Layer 19 of a small transformer language model trained on English Wikipedia (24 layers, counted from 0, width 64). Numbers have three digits each and are written without spaces.
In attention head 0, each number of a token's query is one row of weights dot the token's vector x. The head spreads its attention over the tokens so far by the softmax of query dot key.

Query weights of the head. A number n stands for (n - 500) times 0.0006.
q0: 615550521501263522475313627505312841607578566515223491561453460464549369534298485597564471538418509595607764586423551406705858606411512511535498551674531517511397439824350632493561609481394592
q1: 531437510694594697586508487550339588422356559359317601399523469400466435633707411434377686301437519506568616495344581716563598568380495502377388560456665580403587494596408484323763623562476492
q2: 575493357608371563640383300403307505620660377618861478674599504611533423441387618520589340559692439338442352381497493366354411389533511457468270450439504388411466549354526532521456428642554472
q3: 670430527444608606535602517283593519637586392723172540609336445294455518542424394576289334455535653594534606704400671485878624345472487367605510651804453469496442314722508647524525379417690600
q4: 470580649381437377350374706448503585632562633531358536605512519569503617379636493625438495664423771528597489715591198707577614226617383540371602272670482583363659362498387622377452527586520556
q5: 433284475406548554568062675316710388530392659363340477533347467580273695543355618599571554583453467599517544475480683538813559570451535525482420695550530594769505527686408329623755520591379596
q6: 499466456413593368617334530451837471507620592545415336292274565531382403679381641629595444367547337738510296446384487575382628644493488538493441710642607591431430372578486461212569377535378681
q7: 553539587370697395364512350419476445395593739599645425542291431573431389549410587480691612392392424700403446655293462625477583518721356432674454656512511575381407476893547440600534297566582496
q8: 494669430588412454412732471489475641227300430551524465942535691487715518453591368585477580348343464401478486528500680621403384489371480391443399547304518401695712672411328573753321578595636413
q9: 610423393342495381502600517520533537652441510583432417544585633533391416596492523712587588551350400587534493478422415725604622509592452418324587544504446526353646407569519488449411517452285668
q10: 621634394527474582352647445431408485555399361449400592564342479367510521647427457666458697495439680501550564400704634524397363572268462364587482488400363526540540720667702374455391532675759403
q11: 557461706468437426554382326310476493329522871503635556504584524416518594433643330320394417295522464494497524409535586272621526470450689319655615465439524308574442587577454600824474261585302487
q12: 531406709512687427385552412514440422561541696606825463514500548433344649446434569512657246502474369377316420717787457498340325424442552493500636536500525495465519464649476772516180469454260626
q13: 495605562463546579514419402402351704544769450607482511477579516740604484377654431270545468498436619612687339883555468491528406281605463257506477257416435557416621497580564744799510281606318405
q14: 549467553522428542277496232333450290642371332381745460687623638541733490504571573406614588305455494428334717299400482484405422528537435467481550624533720282357516719493381341603431609454563605
q15: 530535577471531506525624784503682564600441480632643707417807334511449501604416586391662372488413533513487427260347281624448713291290419454448531238752698694437280302300519492435786560488372514
q16: 568368429438563578594661784453484576653412428548606462492319533585441499602507490648493637515526528478509472432328447561614517415587466472514339463539505565542617314419553388351716654517601375
q17: 367410369588495409712385804488412500619431488495466534356447489476270445618555498694607294585498484534569643189376395433559490721623511724388078597510332286323648521647594406311715835257543427
q18: 695391369649457864417574598882302327669238272534619443416390516519833641547670506571402471355350306693515667176404595250740438527250571532483216313391341598530336630245579487323418666645377514
q19: 372509670497753640520548539573349468350585414396463491423387548632251402345614556604456388514714500456601429538328676380493265263539532647674502482467284416522571649567406311508473536634716513
q20: 485634510360484544502592584567743378257559499524489621495441348332458666492786405322460290605428393512471513539473576574535551363394550397399336549572766390510462434584339476518240534812482519
q21: 478337284613373664514575288848674255476426346579688597662480600578502483577469611608358378626455644409297381721835586613334506243269261724317497698506727602389509746572739673384277572351438487
q22: 633638288597411347378295535470348445408362335710468498567665530632486679693363247622676487535676432519429448588353369833135443320635475653413426408515574367418468702322503660516279442279538414
q23: 483499359513511452423350446578615698460419645633343192549442730439630498372535513796459617421582368592586285506755559566657690616301524470232729533673376678597499544409442484501343337708710585
q24: 731155702551681762381240696275375551626523353521492384426534382553412309636344598438647449712207559425600522356699443363526352696707564420503571387661389302751355692499422028526455386439611613
q25: 398503466296390428382629500603402521659518785479439432412712510469641628526639466465397550400365426638614331458491305580400523450606522516409721476733442395310697519496524508268049636347366765
q26: 334341557530777525252520596572200563339455789506679548651488796473255607590432427569593187377420425474269504272416460603586619630514520491384266435522476480398458549577409228229461504347484607
q27: 917514746350566560519626427557563251532441577706466471427379683612595490477371455595446677325294591648639283431528611450510421510322427438708453396391714241498554369481906531685456269713465674
q28: 333453577629439377726541413524477386306509556395524273484404557570576369429443364593486689550655360424381745490369400216405392813329701737575493430512407373585499583547345507475492720528660666
q29: 387694361577375482455577446648293423196518363755478492728454490386241638458487324271585461483318400594551741298536533638404492276531388584274314321397351283896282346405267111128271668171300797
q30: 339640503460537537397657541437627680182486107388367704648516543490392325704390309630369488651505509419501593568085710710397450500339687555501550369668510180572291601491513451451691384600759448
q31: 358459740655576493609516299276364775486309608579663375626482315445185608442435471671385505643490599496471426528470387466466630422822403738453671594583335345431483491415360520554439562339682417

Each question shows a short text with each token's key, already scaled and adjusted for position as the last token sees it. A number n stands for (n - 500) times 0.0016.

Then comes the last token's vector x. A number n stands for (n - 500) times 0.013.

0 "ate": 444502477565611501521453533596574380341584330484754800337666370502574473496473456477633394600525
1 " g": 546474469506595519620483529652550497453604505586489555432395520385761534506479435300548457715538
2 "at": 702434380656643766593488299572457512377540204453705575370623460458504619414457292360569209616642
3 "her": 625565418631627624522526425630360338434494386666647776213659290426579416313556462464732369497555
4 "ing": 436556372473576597529565548607440437350446464637662806336649447426534493449440504495614375692688
x: 439568457227486320548504584540699629543600471732471521473540594682430471729352438567564490503428480481511467417439505562542605633605274485420376786591423404356437400437317362448563516396640291
Which token does the last token look at most, and with what share of its attention? 3 "her", with about 40%

0 " d": 593452453701690557650538546731527509389585491636559572494375524524687517338431397354458433746548
1 "i": 665559408425409478478544470479622428374614429401598572527488515614632440513479387519370442633645
2 "ed": 400510544588508554554569416585404284286552259503737797441797418458563481490391428372547493620535
3 " in": 461553377400406594649632384776561170223311533661905750421507460590689572461404409494594472696562
4 " ": 408518403393436583655550506680568395265549413570729526457434556402768700548438324266448535583575
x: 546525407606560411584402576426350549629759493683295499561375530572450748458410287448322612616546458454512643596539387493406531493734394521334337544550338590542610547461502393407570399445745402
Which two tokens does the last token look at most, in order? 2 "ed", 4 " "

0 " ": 552488509610562483541422598657626476371553418574618667511433511430723628388460460276469482540673
1 "her": 478371640685554629628570411618383362400508360427659730251867396384589468517424369366712396634540
2 " c": 670520454498708635675545556784414398478591614587658577285492502478670641465503295263627339677633
3 "ol": 640621202569711761666558505688354418422612505718852473308571415526476699374375223485535254674625
4 "le": 541644367521508705622395544569394539351433584587753599498324562358522570564456279595577394727504
x: 407407563515539551467618767566872681481656475456344597496492632673415551327308383473610713588581374522532534638393544604586525707621324421481576423522520452490585439452635578516531651465439475
Which token does the last token look at most? 3 "ol"

0 "or": 473498572612594442473458587562535439381491376496658688500607443470364411477492421493673525610483
1 "s": 432524429509552499475549579586555526354615359501653713436540495446586361388361450434527547569509
2 " and": 556503440572547570640471490728528314360382518577748748415568401546682539506492418341706400751608
3 " th": 474542416522713594541633350615507471621582420550550663391516380515572407510528436223626424618679
4 "ie": 408546373502521738576596467600430485419537525477728539347632360500551549554498278557586340627602
x: 383605518506522462657544546492666649580466389831240577436391563585333637426402442522722558406461462529588312550362573520532611596686394516414479643432425395508477390688564547459607738579619404
Which token does the last token look at most, and with what share of its attention? 2 " and", with about 50%

0 "r": 422416531596543456441511546540565527425425412483480548530425519403508354299548298566648536673594
1 "it": 548452421641499575568476576636512473510515467393544569484509480532623535360508376626580420529514
2 "t": 597372495634580559596379521593399474430521349572626644515570451436601491396496345549684339502454
3 "en": 492602393490660601513520510545575455380505412452609768506640386534616469441470456409673439622517
4 " d": 440461387351545776602557473710579556367576464647583512496328541561604512357392350299415381680500
x: 444640578568509479694467643475481342364581327547270389579311726569501435642435477655663520765556549483657556474491453414420607615578468636305334561538502440439613502608541403417514383434637291
Which token does the last token look at most? 3 "en"

0 "p": 461481559473550347460481494562528570564527522449435601546402311434616509515460527384692399541597
1 "ing": 474458520594609466474622592547548518360557384402591703376673366440548467476335483481708355652626
2 " and": 513491513535572535658500425716474342302443465617734777379622464458653533539508412245657406795610
3 " ex": 478598260360566639578568366659559453529500452636685447300333549422703598466543418408374443757711
4 "t": 517632366560449566628558480639403466415491471568669551415361253438679560530430391421583487661599
x: 486464590532518573649518579443517611383560467535254659255431473539356602500388510319555599533379413545385674608510432517396517589635503614397351423712452289606539478513606468401556421511849306
Which token does the last token look at most, and with what share of its attention? 2 " and", with about 60%

0 "ic": 522531565599543447533443587564564535509619471528625658488433333571599438517470449544632405453499
1 "al": 431436500664530512601462541605597418372509397566611696445633386525545463529364354543663369665482
2 " pro": 597554281458656588654584507742458392480470528829781551345383569457648653509435383358431385634610
3 "x": 594495321469473747549524427576543529286508371534692525356348433448557611408423261511525212705642
4 "im": 408522396438491645559380495657567319223364536620781702446369488689493405378497295486607577650573
x: 577276466306433608623475706413785776458475368564280451427710566475337514458353288456396585506483502477603554463475475549466494716639358541452431479448509404430537614512557511351565455447604363
Which token does the last token look at most? 3 "x"

0 " V": 590531451476538525539586561566620527481616563417449512504435348672513486461479464390559468411535
1 "l": 537306569617617553569461451663454467421587459464705519463542409648513426493612414522512469422591
2 "ad": 661507334670495655640573474797442397279482569594618544493470612647545521327493334693447368607498
3 " I": 450558321410494621573541507552406460407465530560579620423560523677632590391527399598550405608454
4 "I": 429437471360534689554410465488435599407568324412611643333498361591503514357475353560710356449558
x: 448596355626378563512583623486716305804474327606382472568505423530341607510480691468573457531525351496594417310478382437517547592679398647515343512615724411433439503539393333426550505507608334
Which token does the last token look at most? 2 "ad"

0 "ing": 547500445580550489517551584596539457359521414496658760382561417480530396467413465504622462600605
1 "h": 503548333449702488483481425639408493539601319709567595368496504541508284338541282411648399649558
2 ",": 389561550542544457602473419653556364321425464542753894548546404610662363421447433339663506517561
3 " wh": 412576425551602727614687253665564255435433430508760627498570535508547464628631406363378531570597
4 "o": 421574419562451576651583425586379459430483344400576641261844566336613506551425416287691507672593
x: 568544433145646424613473519389396518553615565528337628452348571655418683641490456681465397422375288525471414401298473651529578623613449498515357583565388488490508502689524343494604619535694324
Which token does the last token look at most? 3 " wh"

0 "ed": 473471511585597528544538582653543384278537367530673748455565447507568445395435456443504446694519
1 "a": 510512455457504498460460504541533527399572315530612657467545575465538390397455377351558487537558
2 " and": 528496499575558583687519418731472336282406465574785781388657428473653551536502410301661389748627
3 " from": 420499417431558613619671527820546251346551499721873728349594444587684504396519488353532417666578
4 " the": 460551445484422511662623312540549382400520372500665793436592374460552468689360376416679362624483
x: 465457479483584286485386690392294528531747470578386616454239625539361560679432565729533685494312387373636560395498595665447482498521416633369442596583463464505384491545499332369512383396681491
Which token does the last token look at most? 2 " and"

0 "I": 631518443640705476518395479531479596446611270513592696338619319557579433372479301505781337454522
1 " b": 607452482553722514557431537655473484405531503597596635463526420402547598518463480363578419643612
2 "u": 585586533561522555617609434527484479469426391457641478537449661466489591507430556147581419656734
3 "il": 546550354621587713803466351717342479246478459747745496419484495536510595431443223623475228636483
4 "t": 479510464497525588561519482615416370309514369543650756412602483394690513391465375413571404707482
x: 555573395405485313534468572489562682500586334664294607431504413678486635698579429586646564569600341451432509422406447639513629562723305609383474559731540570373531437512413564310586613341680475
Which token does the last token look at most, and with what share of its attention? 4 "t", with about 50%

0 "20": 517509559477539508543334431561468319387459476475676805467632449589510460483409324390659480414549
1 "0": 443509591487589515529402482513473406427477496525752727539457413561514432434463254326509547404585
2 "6": 442488574559530518664390493604515358317459477615696782501547438612641439314453345397574477496506
3 ".": 572453474599601674781458327761541289193310495685876779549527439487578537474471314441534574500553
4 " S": 419547429516572591576570451693551474399457629534561520432486399352726631494573597400517587604592
x: 446549562264515437812408492478147312417676541624389364445363525518228520600430389663544592559463574490576469445450457499436367633601534533521465541470415432548497590497553607482538611381729343
Which two tokens does the last token look at most, in order? 0 "20", 3 "."

0 "it": 524474558619538497587431590597576485477517487467487547588565423546689446383518336657667500525460
1 "t": 452386562565570484568431545586449531464548377524527583535580430450604452425517370515673352535452
2 "en": 558555386534672545504517529556572457384513406439624754480634351549615449416474442426680423595512
3 " d": 428530313434634739607532494704578575388588472658578511496300536547614504352400347302421399672514
4 "oc": 407468434526522677496567455600507466332630475453616501450569331654539528474452405539496469631567
x: 583507517470448401639410536458596457601417330597226564381541405660245553578301491507673590450452545546571430534427416493249495550478468875492477621394408449623439667702539504501594549477509431
Which token does the last token look at most? 2 "en"

0 "ing": 547500445580550489517551584596539457359521414496658760382561417480530396467413465504622462600605
1 " n": 575562385427643483523493610734594376436504613548574594426374604502721539429546441280505529700534
2 "ot": 565481456647402602657504466567380440366555330392696648412519604382669572437338556333489647732566
3 "or": 566575274800574695673493444512455389359530347545659499435700416537326606463440496390536454587499
4 "i": 424525513460632584492395567592662524384509549591569520562249630574458455496640321423342428697573
x: 565623531492417628570504592375829678516567334566200607453338533634358407549466289536369555657509663430543463358474471521530489574472236529461424511484343499424469647578676433529575572404550434
Which two tokens does the last token look at most, in order? 3 "or", 0 "ing"

0 " I": 638510453643632548597436515585482518449569457516629579327504404681529587462503399468610412497500
1 " (": 510475573570572552729264301663488271076371322654906757551605467551441582541446419431502597536412
2 "13": 514573435528498662600495477656547366316481511472663620542547459777547553349407398417466457552563
3 "8": 454471535515360555669481489578378517310475478520614629623373456581541443358442317523468544401446
4 "3": 447415512514493589667484468571363520338467464476631642498493479499598567336443328426518591407473
x: 499511307541576340528383549511549561626514254547412453400439199613583752486509495662672558587572281381364327353526348595391684603679346577511452475588594479509539448536581461379607676421475534
Which token does the last token look at most? 1 " ("

0 " the": 483380547593596534697520413650545351450502461464661732399604391498545542646364366377714347639509
1 " S": 557462426517581531634499578640637469425473589409506464506369387499558651468505477414604664552564
2 "al": 606551278757502631631487590658491438565422495521608382554552564562493642364553409654525445525509
3 "em": 683531454489575605508507608604427539362647599622503701372543387519360449318553378610553196502468
4 " b": 460675433457612752572519497670482464425505566654591567471453477425521566488465470360502429696635
x: 317585574447549585674556680469528449319702576491277452417360494668338334653450504460506631605556567383577670454502548353522454568468525604450354617706454390424794438429449452552495469476523282
Which token does the last token look at most, and with what share of its attention? 0 " the", with about 80%

0 "d": 451397529648642509544504565650430548412604432538538649392546493454568446309440335474562398678528
1 "ist": 521391429541635571553568502576438494540605319407646635432577258536641428405521354476755440592524
2 "ric": 694543339641572615572506522616509447494413456435723538493519410473512665676403406517735409663705
3 "t": 584382463523477515523521552482490559459582348518614755500551412387568459416387397428661324566523
4 " c": 412593531455682727601472482751467470429641535623672623323442430494649605456470341185638325639668
x: 398523530431475469675422694386600415482740571650188473571339482561358443600477365772429512570506455341551546563414594463424426647595541790460366487692483370548589532457450499459464459492561299
Which two tokens does the last token look at most, in order? 2 "ric", 1 "ist"

0 "0": 497517504441531399458351552535450512370510420547655823516571437509544364261458385335562510438576
1 ".": 419544529531683572759336389783418404269379453623842731500544509448544502370477297421595626459536
2 " The": 663526455626484582691587335613537323390449410451664759407741400474564521677332410448732327627483
3 " ": 516621367445574546617559542709547442435531409562630569442419541472595761438499406236537389459649
4 "im": 478528440596561668555438379684605329286442538527817571360327385550464469469625373387495428544535
x: 429344716621327679647582589474456554535431475507292437407640564536210460477471450626394511512495359456734407444485494610379476699744468588608489552500504456506463618639744433457584475273542405
Which token does the last token look at most, and with what share of its attention? 2 " The", with about 80%

0 " an": 553454435620607670726520335601417372419479359575745664344553514475447614587419422414645340708527
1 " o": 617364372660701618676400457610274449474443447776685606429524571380463772489469423395582350720594
2 "ld": 664375472651510667639539462521381553336602380440607614236645423432462594530275440400634196806558
3 " T": 449533539325552606653502480643523515454538549587479529349485464498548662426552470345551455588584
4 "h": 426565412548619718583558155500487511602575413486541505529568402611469537557522456415595386492592
x: 527500462402275461611591533365332326649585322506272514413469440384477389547293551545614542568470358463510370503614537399472561523447762675402372621538516355448689492473677395567492537512771586
Which two tokens does the last token look at most, in order? 0 " an", 2 "ld"

0 "h": 566470473536674461514606426636423452502596385573558647423620330608538312393512358472661251535580
1 "in": 616516513720640506508450526640607475283476433448643717520559471582497446344484423531520379510535
2 "el": 583528338495597553537437536606402404360533360612612702378556600556399346348496336672483384592478
3 "and": 552542498466490477529469543624531411376536454434602807452590395557538385381464478553599485470494
4 "-": 430683455417673609650376493752474264367427472738875606404465515590574633482460374260538360625540
x: 291455498563422690680421649603552478665619436713250464582467336668524433609425438536419467552372369429488502487547758549476650541714446528472502584589421493525605669417454419448448532359689259
Which token does the last token look at most, and with what share of its attention? 4 "-", with about 50%

0 " h": 369388445636892498592636436827388364428620441759807668182564451447614484346571338312488231687666
1 "as": 582465504652442622639572543610440412168472311443684716272781521406736488332322443405706566848652
2 " e": 641643272481585561619607464638464383401419553640702607412383595416765624399479396491491455699673
3 "ar": 472546346649458642642507365430339406382553275460732673496554493470476565483367473414678509664509
4 "n": 510524466465495569526524459620516393320497401539696734321632446373647531481451422394476366674576
x: 482667461492557474581440550458544764460627486574326447420366465680275491650718399601634504558492495518592449480502456680583741428606200646415558591676574442426508577485499478466617518429680472
Which two tokens does the last token look at most, in order? 0 " h", 1 "as"

0 "I": 631518443640705476518395479531479596446611270513592696338619319557579433372479301505781337454522
1 "I": 556620377588702541537400476528473594442609270509590697337618319557579433372479301505781337454522
2 ".": 414436520565659590719425364759574347227354487630884767528516395520584471512457345516548631435564
3 " it": 477587367623486613564617442639409322374407440437689724250845451436675503468446372348725508626695
4 " f": 405657442519639610573653436711424315448451603546724602365435423451753564528513469355481433641706
x: 311645594361494565775532548439460561440682536631338643276367498541319424565509395465553474582496524348589678457499520509485491648741681659429403452621433461466479429466439368538531478372692244
Which token does the last token look at most? 3 " it"

0 "ard": 440478538597571512529429551652475361364507431511610733376562488622456359302453289545658419611508
1 "s": 504470453558542527478466559528503497352602336489608729414600500448585348332316444454614543590560
2 " in": 509578325543549648676626501834561217276374597692937684384476450592683617413459419462484477673564
3 " L": 555543418365428569582483453642572319334542477504584631511432533605642397416541315532577541584430
4 "on": 539590206488437649735548375771481369272383533556855590586474553538373671491388338620576438556454
x: 389364395517630436382487629586655296425511368343370378277456395507432505472227325392566509711476373540675585511496634530513602692645350398482526506377587578547494461638622388515487578515706642
Which two tokens does the last token look at most, in order? 4 "on", 2 " in"

0 "==\n": 451535527593657482546463402769640201292418369568806721357598471488646479611486420393538548628591
1 "S": 563431454541595512655488492748589437331452544541618531457463388361674635535630522466525599613578
2 "ing": 618517483707609605622546523690372495572479572371605549299679416337608654601552515617647495534641
3 "h": 562562608369645587416617321577374460600534434645507589412571489456368446391646396455592244501530
4 " m": 425631423501566743532644410804519312318424559579721636392560429406620587431584471353466343483519
x: 337563538183681491587473604570567327234527578539361446512309601447360457668456441539472384546526495373629441565620511410521488594783674541669485631665593468362681523514589405432555540423552455
Which token does the last token look at most? 2 "ing"

0 "n": 432480529623601555597407540676474383326555352481678686449632538563542432364494359500582472573441
1 "un": 613526469681661588652331495677430443371504445537782587551427682597513504449494376510569650515444
2 "c": 529578390596684667599349470607337617426712311575566396424565586512462532438433279423490373578462
3 "i": 575553392568619567466371559495681507386624459487617571536449420541560449499523296533469389547593
4 "ation": 545464430552510511504550561536603368415434458390610776475689341611469440540386461414716502507619
x: 471520357375471435436658721417710691461467407653457608445628560527412579687473436762512446477520379480526523354418426480474670682643364596465435676628504494518353673459289498367599557564614314
Which two tokens does the last token look at most, in order? 1 "un", 4 "ation"

0 "ud": 431397534604681483529461592616467400284567422536716651596500508534409453530387447618551419599366
1 "i": 475534446435493405433467567485631517443626431442501584585514563549517380507487385498483488587515
2 "ed": 496474436587576562563554539697533344292512415537736804409679390501610486455445443431530441589504
3 " at": 621495415471578594620627418831570183340387501806910698351505508566666537456492422350508412754612
4 " L": 458596518337426536587560437657623332315503474526577640512463467649646442402556374493566501611495
x: 424390430501454516595392552524356223408734409684349460348268673580309539601328422504498573534340600393608603392471407501561386609619524745344486560421522499483628472502616559413594352522561459
Which token does the last token look at most, and with what share of its attention? 2 "ed", with about 50%

0 " it": 510412625620681523607522515668397317366429468476659717248777475513622506428456338318728490714678
1 " f": 615368505524674453626604510697402359454481595539696584365420422443750557526501449316506433680702
2 "un": 523632489696584662592471455609375502357479395358786609454421529408588627494438511351519567636598
3 "ct": 474452451572488618593451456495356602491508337469518528457542585340665601431464395497645489753476
4 "ion": 543562478531515555469592458502438424327510359437686671408585487412566514450394466395627448602657
x: 374651434375444278636548524477671661509602247619290507523581387603319544648510345691567573482486523638453588419473253669584677574545486614553486559619408475409463637544441426460623566392639508
Which token does the last token look at most, and with what share of its attention? 0 " it", with about 60%

0 "all": 346370481582607497518406519629435425381531430545569719367602550496484386326455273597702280691556
1 "er": 543425441552682504544493523554505437376612309524645753517555463495520406346450411478637399536418
2 "y": 516503541531556511524479484533544400488512428465598793431706408507501465506426538382699467497594
3 " was": 488614433531521588607599357679439220242434397580834794264709568532747408527355360259611487722628
4 " on": 442438406556481593775640431805594071288387521613972736481612542727683672454508563336425571632490
x: 437540414469622405616559618591457648550694474659348424345559476462246519637629335604616498656427461439707522472369562595487579457742473595279586557484422481470432584623503468367542353296466262
Which token does the last token look at most? 3 " was"

0 " F": 576415446452477423540568606511590564646532685298371384526369422525629607564476477382635584511619
1 "r": 540377504552598559469555430538560510358399396391652509559375458277480508424531322469614550570614
2 "en": 498545497562465647574573466460409516509526545367653530617366561567469543439433482489555615459420
3 "ch": 572526514472530592493441500453425522550559457522542595393541462496495442481512356560526352468417
4 ".": 575544424500588763741529311746523378262338505656932760527511436474537542473461282461587596450580
x: 348657344534691394497392689396431543366596323636266463388546453479289571511371391746487492518578445506594393364425610484529502604730356411575398500508573393482661541294510398540423538480579311
Which token does the last token look at most, and with what share of its attention? 4 ".", with about 80%

0 "ember": 587593453489545544606529439569438332308614315474730706449661336557612342507365372442730488514454
1 " ": 547514456575450528621510571669625327231534452548708508519447526472800608565375419305448522528554
2 "20": 579548503587388552571448431545541255287502463362721635475620522655586387581342417450523564498512
3 "0": 509471573633448566588474478512422332360475546451776638598464552576547412528432272428420597424459
4 "6": 485435485577483537678496449548498300278439425488665759539664568588644425352457336439531560530421
x: 578657356421596336374483610556496762515452275730376523458634397574491572495639394691564467589576327368422471323437442584506634530663335572355454399497575556415597519494465555344615761453536433
Which token does the last token look at most, and with what share of its attention? 1 " ", with about 50%

0 "ur": 514440489658653467470512495549478478443526351592622619468587468464496342426446357608637380576535
1 " d": 588558351662681594588505541723545542386547490675548573515329554493686474304425343384446393674490
2 "ist": 571419457501595636512590425604371499554650344440650570363521203563639434464522400502658348546546
3 "ric": 562692295569464628552483492579455472457424460449752565462522360415539658676407413594742394602699
4 "t": 650541496535461510522514508399432578495568354504570752511562389368516463456386397469680226501478
x: 495637499555445392414590723516734672549583380701533675428604494654520528669391593744501468624543335605482447350468421595645686583630382503457424617696522542495505532388419494349566661556734472
Which token does the last token look at most? 1 " d"

0 "B": 431393572432627410567456524538500586491550470457408633569663383499419555449491507453698346521565
1 "ack": 597215615663651582621471566626540291131418509268633601360789379578458633550313364557760360707579
2 "g": 644435425485660826749449499633290502412561496760669427415387723395472554473435285399498336661413
3 "r": 673632396588662772576542305565515523397402430533622425462441415337491609545564314480555451688696
4 "ound": 481549474507491498536471566520519523425486468351518734323590361500554476424345349548771423504590
x: 456582427414510396436510623482658769630313439668438446493571409594427662603373523766595488490483410370452490465480456659532591713624203661431447507667491484400444538402468478371577635634681488
Which two tokens does the last token look at most, in order? 1 "ack", 3 "r"

0 "ist": 463526559596602492523539548585543439388632313469682749432624228604607317415452326503687398517454
1 "or": 509476528655591471498422555563592362299502348559669722577593357562442396500406440514640437614499
2 "ic": 524555486471465418555539532622582431554446554462630675515359432564608415557474530525674515492555
3 " d": 432543241431626728627511474694582563394581460683599559525323531536608522378395294381466397640510
4 "ist": 564594456454510678469597419585394509505681355440650575350516193560613445523478381488660344582544
x: 380460551594284595555489634401619438532462381639262675451516590491446701633297553436669617454421481489434454661406475601321592569618624754570432567621569383634615507478466433431569430536757407
Which token does the last token look at most? 3 " d"

0 "h": 566470473536674461514606426636423452502596385573558647423620330608538312393512358472661251535580
1 "a": 613538520532499462464530498544546490429522403441557673531640436557558410427550412478544375486584
2 " from": 434552421478512567614615568810584206254484528655844744428619449698675480407503492447535431725489
3 " ": 450569386418440541686543530689597424245576332579719558511420527465759685489437406261430521530546
4 "20": 431566458486337466650505428571589279264471443363745680447598443720540428551373427457504548459514
x: 520495393492403702562390637464472604511479425736350366405454495469381557337521469638424569454343243398563518405437312706350665478618332603303459601421419587679497353396499455461657379467515438
Which token does the last token look at most? 3 " "

0 "h": 566470473536674461514606426636423452502596385573558647423620330608538312393512358472661251535580
1 " the": 622438502614576538663550384643554362422488462488669739424585391516568538648362374372687319652499
2 " is": 519610405507599600683567487728412270259499427559804719285671591581650469396322268196605560691596
3 "l": 708650431503564649620472403668407320409485436595719589367414385565475468397585420512537422601679
4 "and": 486661406518529571495504513634358403322540498447591841291761427393477454407406439604668355609557
x: 424515404182582461443486494481797536430572508600481531369611394669421426573463417618547512443394404338543526448438466685504693612621205617481418565577549572441595459457354412410594690452807559
Which token does the last token look at most, and with what share of its attention? 2 " is", with about 90%

0 "h": 566470473536674461514606426636423452502596385573558647423620330608538312393512358472661251535580
1 " f": 658442482490561398537613553624502434480466620495525547476376391477783496508454460341574441645649
2 "ir": 745451394653502543553472434551488435430459306422557583505562420466523547371302407447638377566535
3 "st": 622561318571530610536472457562411428354454400583627735225744549321665504486328296397640369737573
4 " b": 397658477428584727612570466663463387436474494598603613441560515381504697499446439299619423731670
x: 460535563487597408622496649573479513389798556463231340363338389645312454601451511615576628511493522277559637491501557295536470558528654643411344536704429435407721480559478528575555456463613385
Which token does the last token look at most, and with what share of its attention? 3 "st", with about 80%

0 " R": 480401524649556605594612549661580430386475670392460467587380529549683638473441530583373663572559
1 "om": 436338579569644551523471426626443383513590539517658561462510445555479437435602463478496448503517
2 "an": 610592443661532704604482523612516362412482525435600625473586543686474565371570526535540361557438
3 "ian": 523509446416529569539408515554480442428641468481584750473494471679486390461510457751483359490296
4 " P": 440511553333481553593490508531575455519580547425504444544344441630614605651418411401530536505488
x: 491466371618297598621575809485431334548657500586351531397335482728342566610434516763526498734392573471614625545598470325376514583653538625478415482562577576510589649326465452386472495535535477
Which token does the last token look at most, and with what share of its attention? 3 "ian", with about 40%

0 " of": 525467436626561559687564514717507289332448456628874691346515571544572527534423350349559474707617
1 " the": 523455488550457557695517388599573366404519408478674787437585368491554486648358376418677394642484
2 " ": 589556355472554527635539555682582430400549389572629541450393528466625696459467348207571424469653
3 "X": 436502445347443581440498496541607481396558417441543596422433332630576475388554437534626336459531
4 "I": 424400406397462668579426425485374619421531368457560647364561362556521474452502348673736373377474
x: 561533350428357477543614679507679282719489347545423477536426551461323624437438631391605460551536339505527361388432398402554436596645317599546388527492792326529411496515436372354558481659672432
Which token does the last token look at most, and with what share of its attention? 0 " of", with about 60%

0 "is": 480549584597564496529444567644536425378576411494694678399629404518638391345490373514590505500475
1 "p": 550477387614625604517441471549435568637581460502578563468356358420691488536415379499616404505610
2 "ut": 553439507664609497528437605687586465358470511546589618461526261427631483319483410559731353576563
3 "es": 515501441553550543524514541576596455284506417529641756488594482426614480442399508415503498619498
4 " in": 439479406356461642604663430795576266292390562689944709377458439548691614434472440455471464677566
x: 412399486537582469606345608507395627546587500722347386411493549579278541700395371635641502534666538481717480358390575683488470507721410509330522663522470416531405522528407495362451380327644328
Which token does the last token look at most? 4 " in"

0 "t": 421459572517608451547456532601497544445572315526510631453643420404611423374515382429692317620525
1 "ember": 544586406547612616623555471603474322333592327453712663405706397622636425438408333399661478564471
2 ",": 367564501559490510654460412648548327240424431558827812518497490586687381489397374342586562581565
3 " r": 537626418516579600597597401789587423349416538553691659478294499340795487505582460434391595535702
4 "es": 507530336519431685494654518657365592477620580436638476454377382318632576487421398440392500525583
x: 349653662485530429666418584467481496443490400493471521326576493635373675442399290548588614561517529514641498590281477454355649557660597518650348448490371410710533360533574561331569522387832464
Which two tokens does the last token look at most, in order? 2 ",", 1 "ember"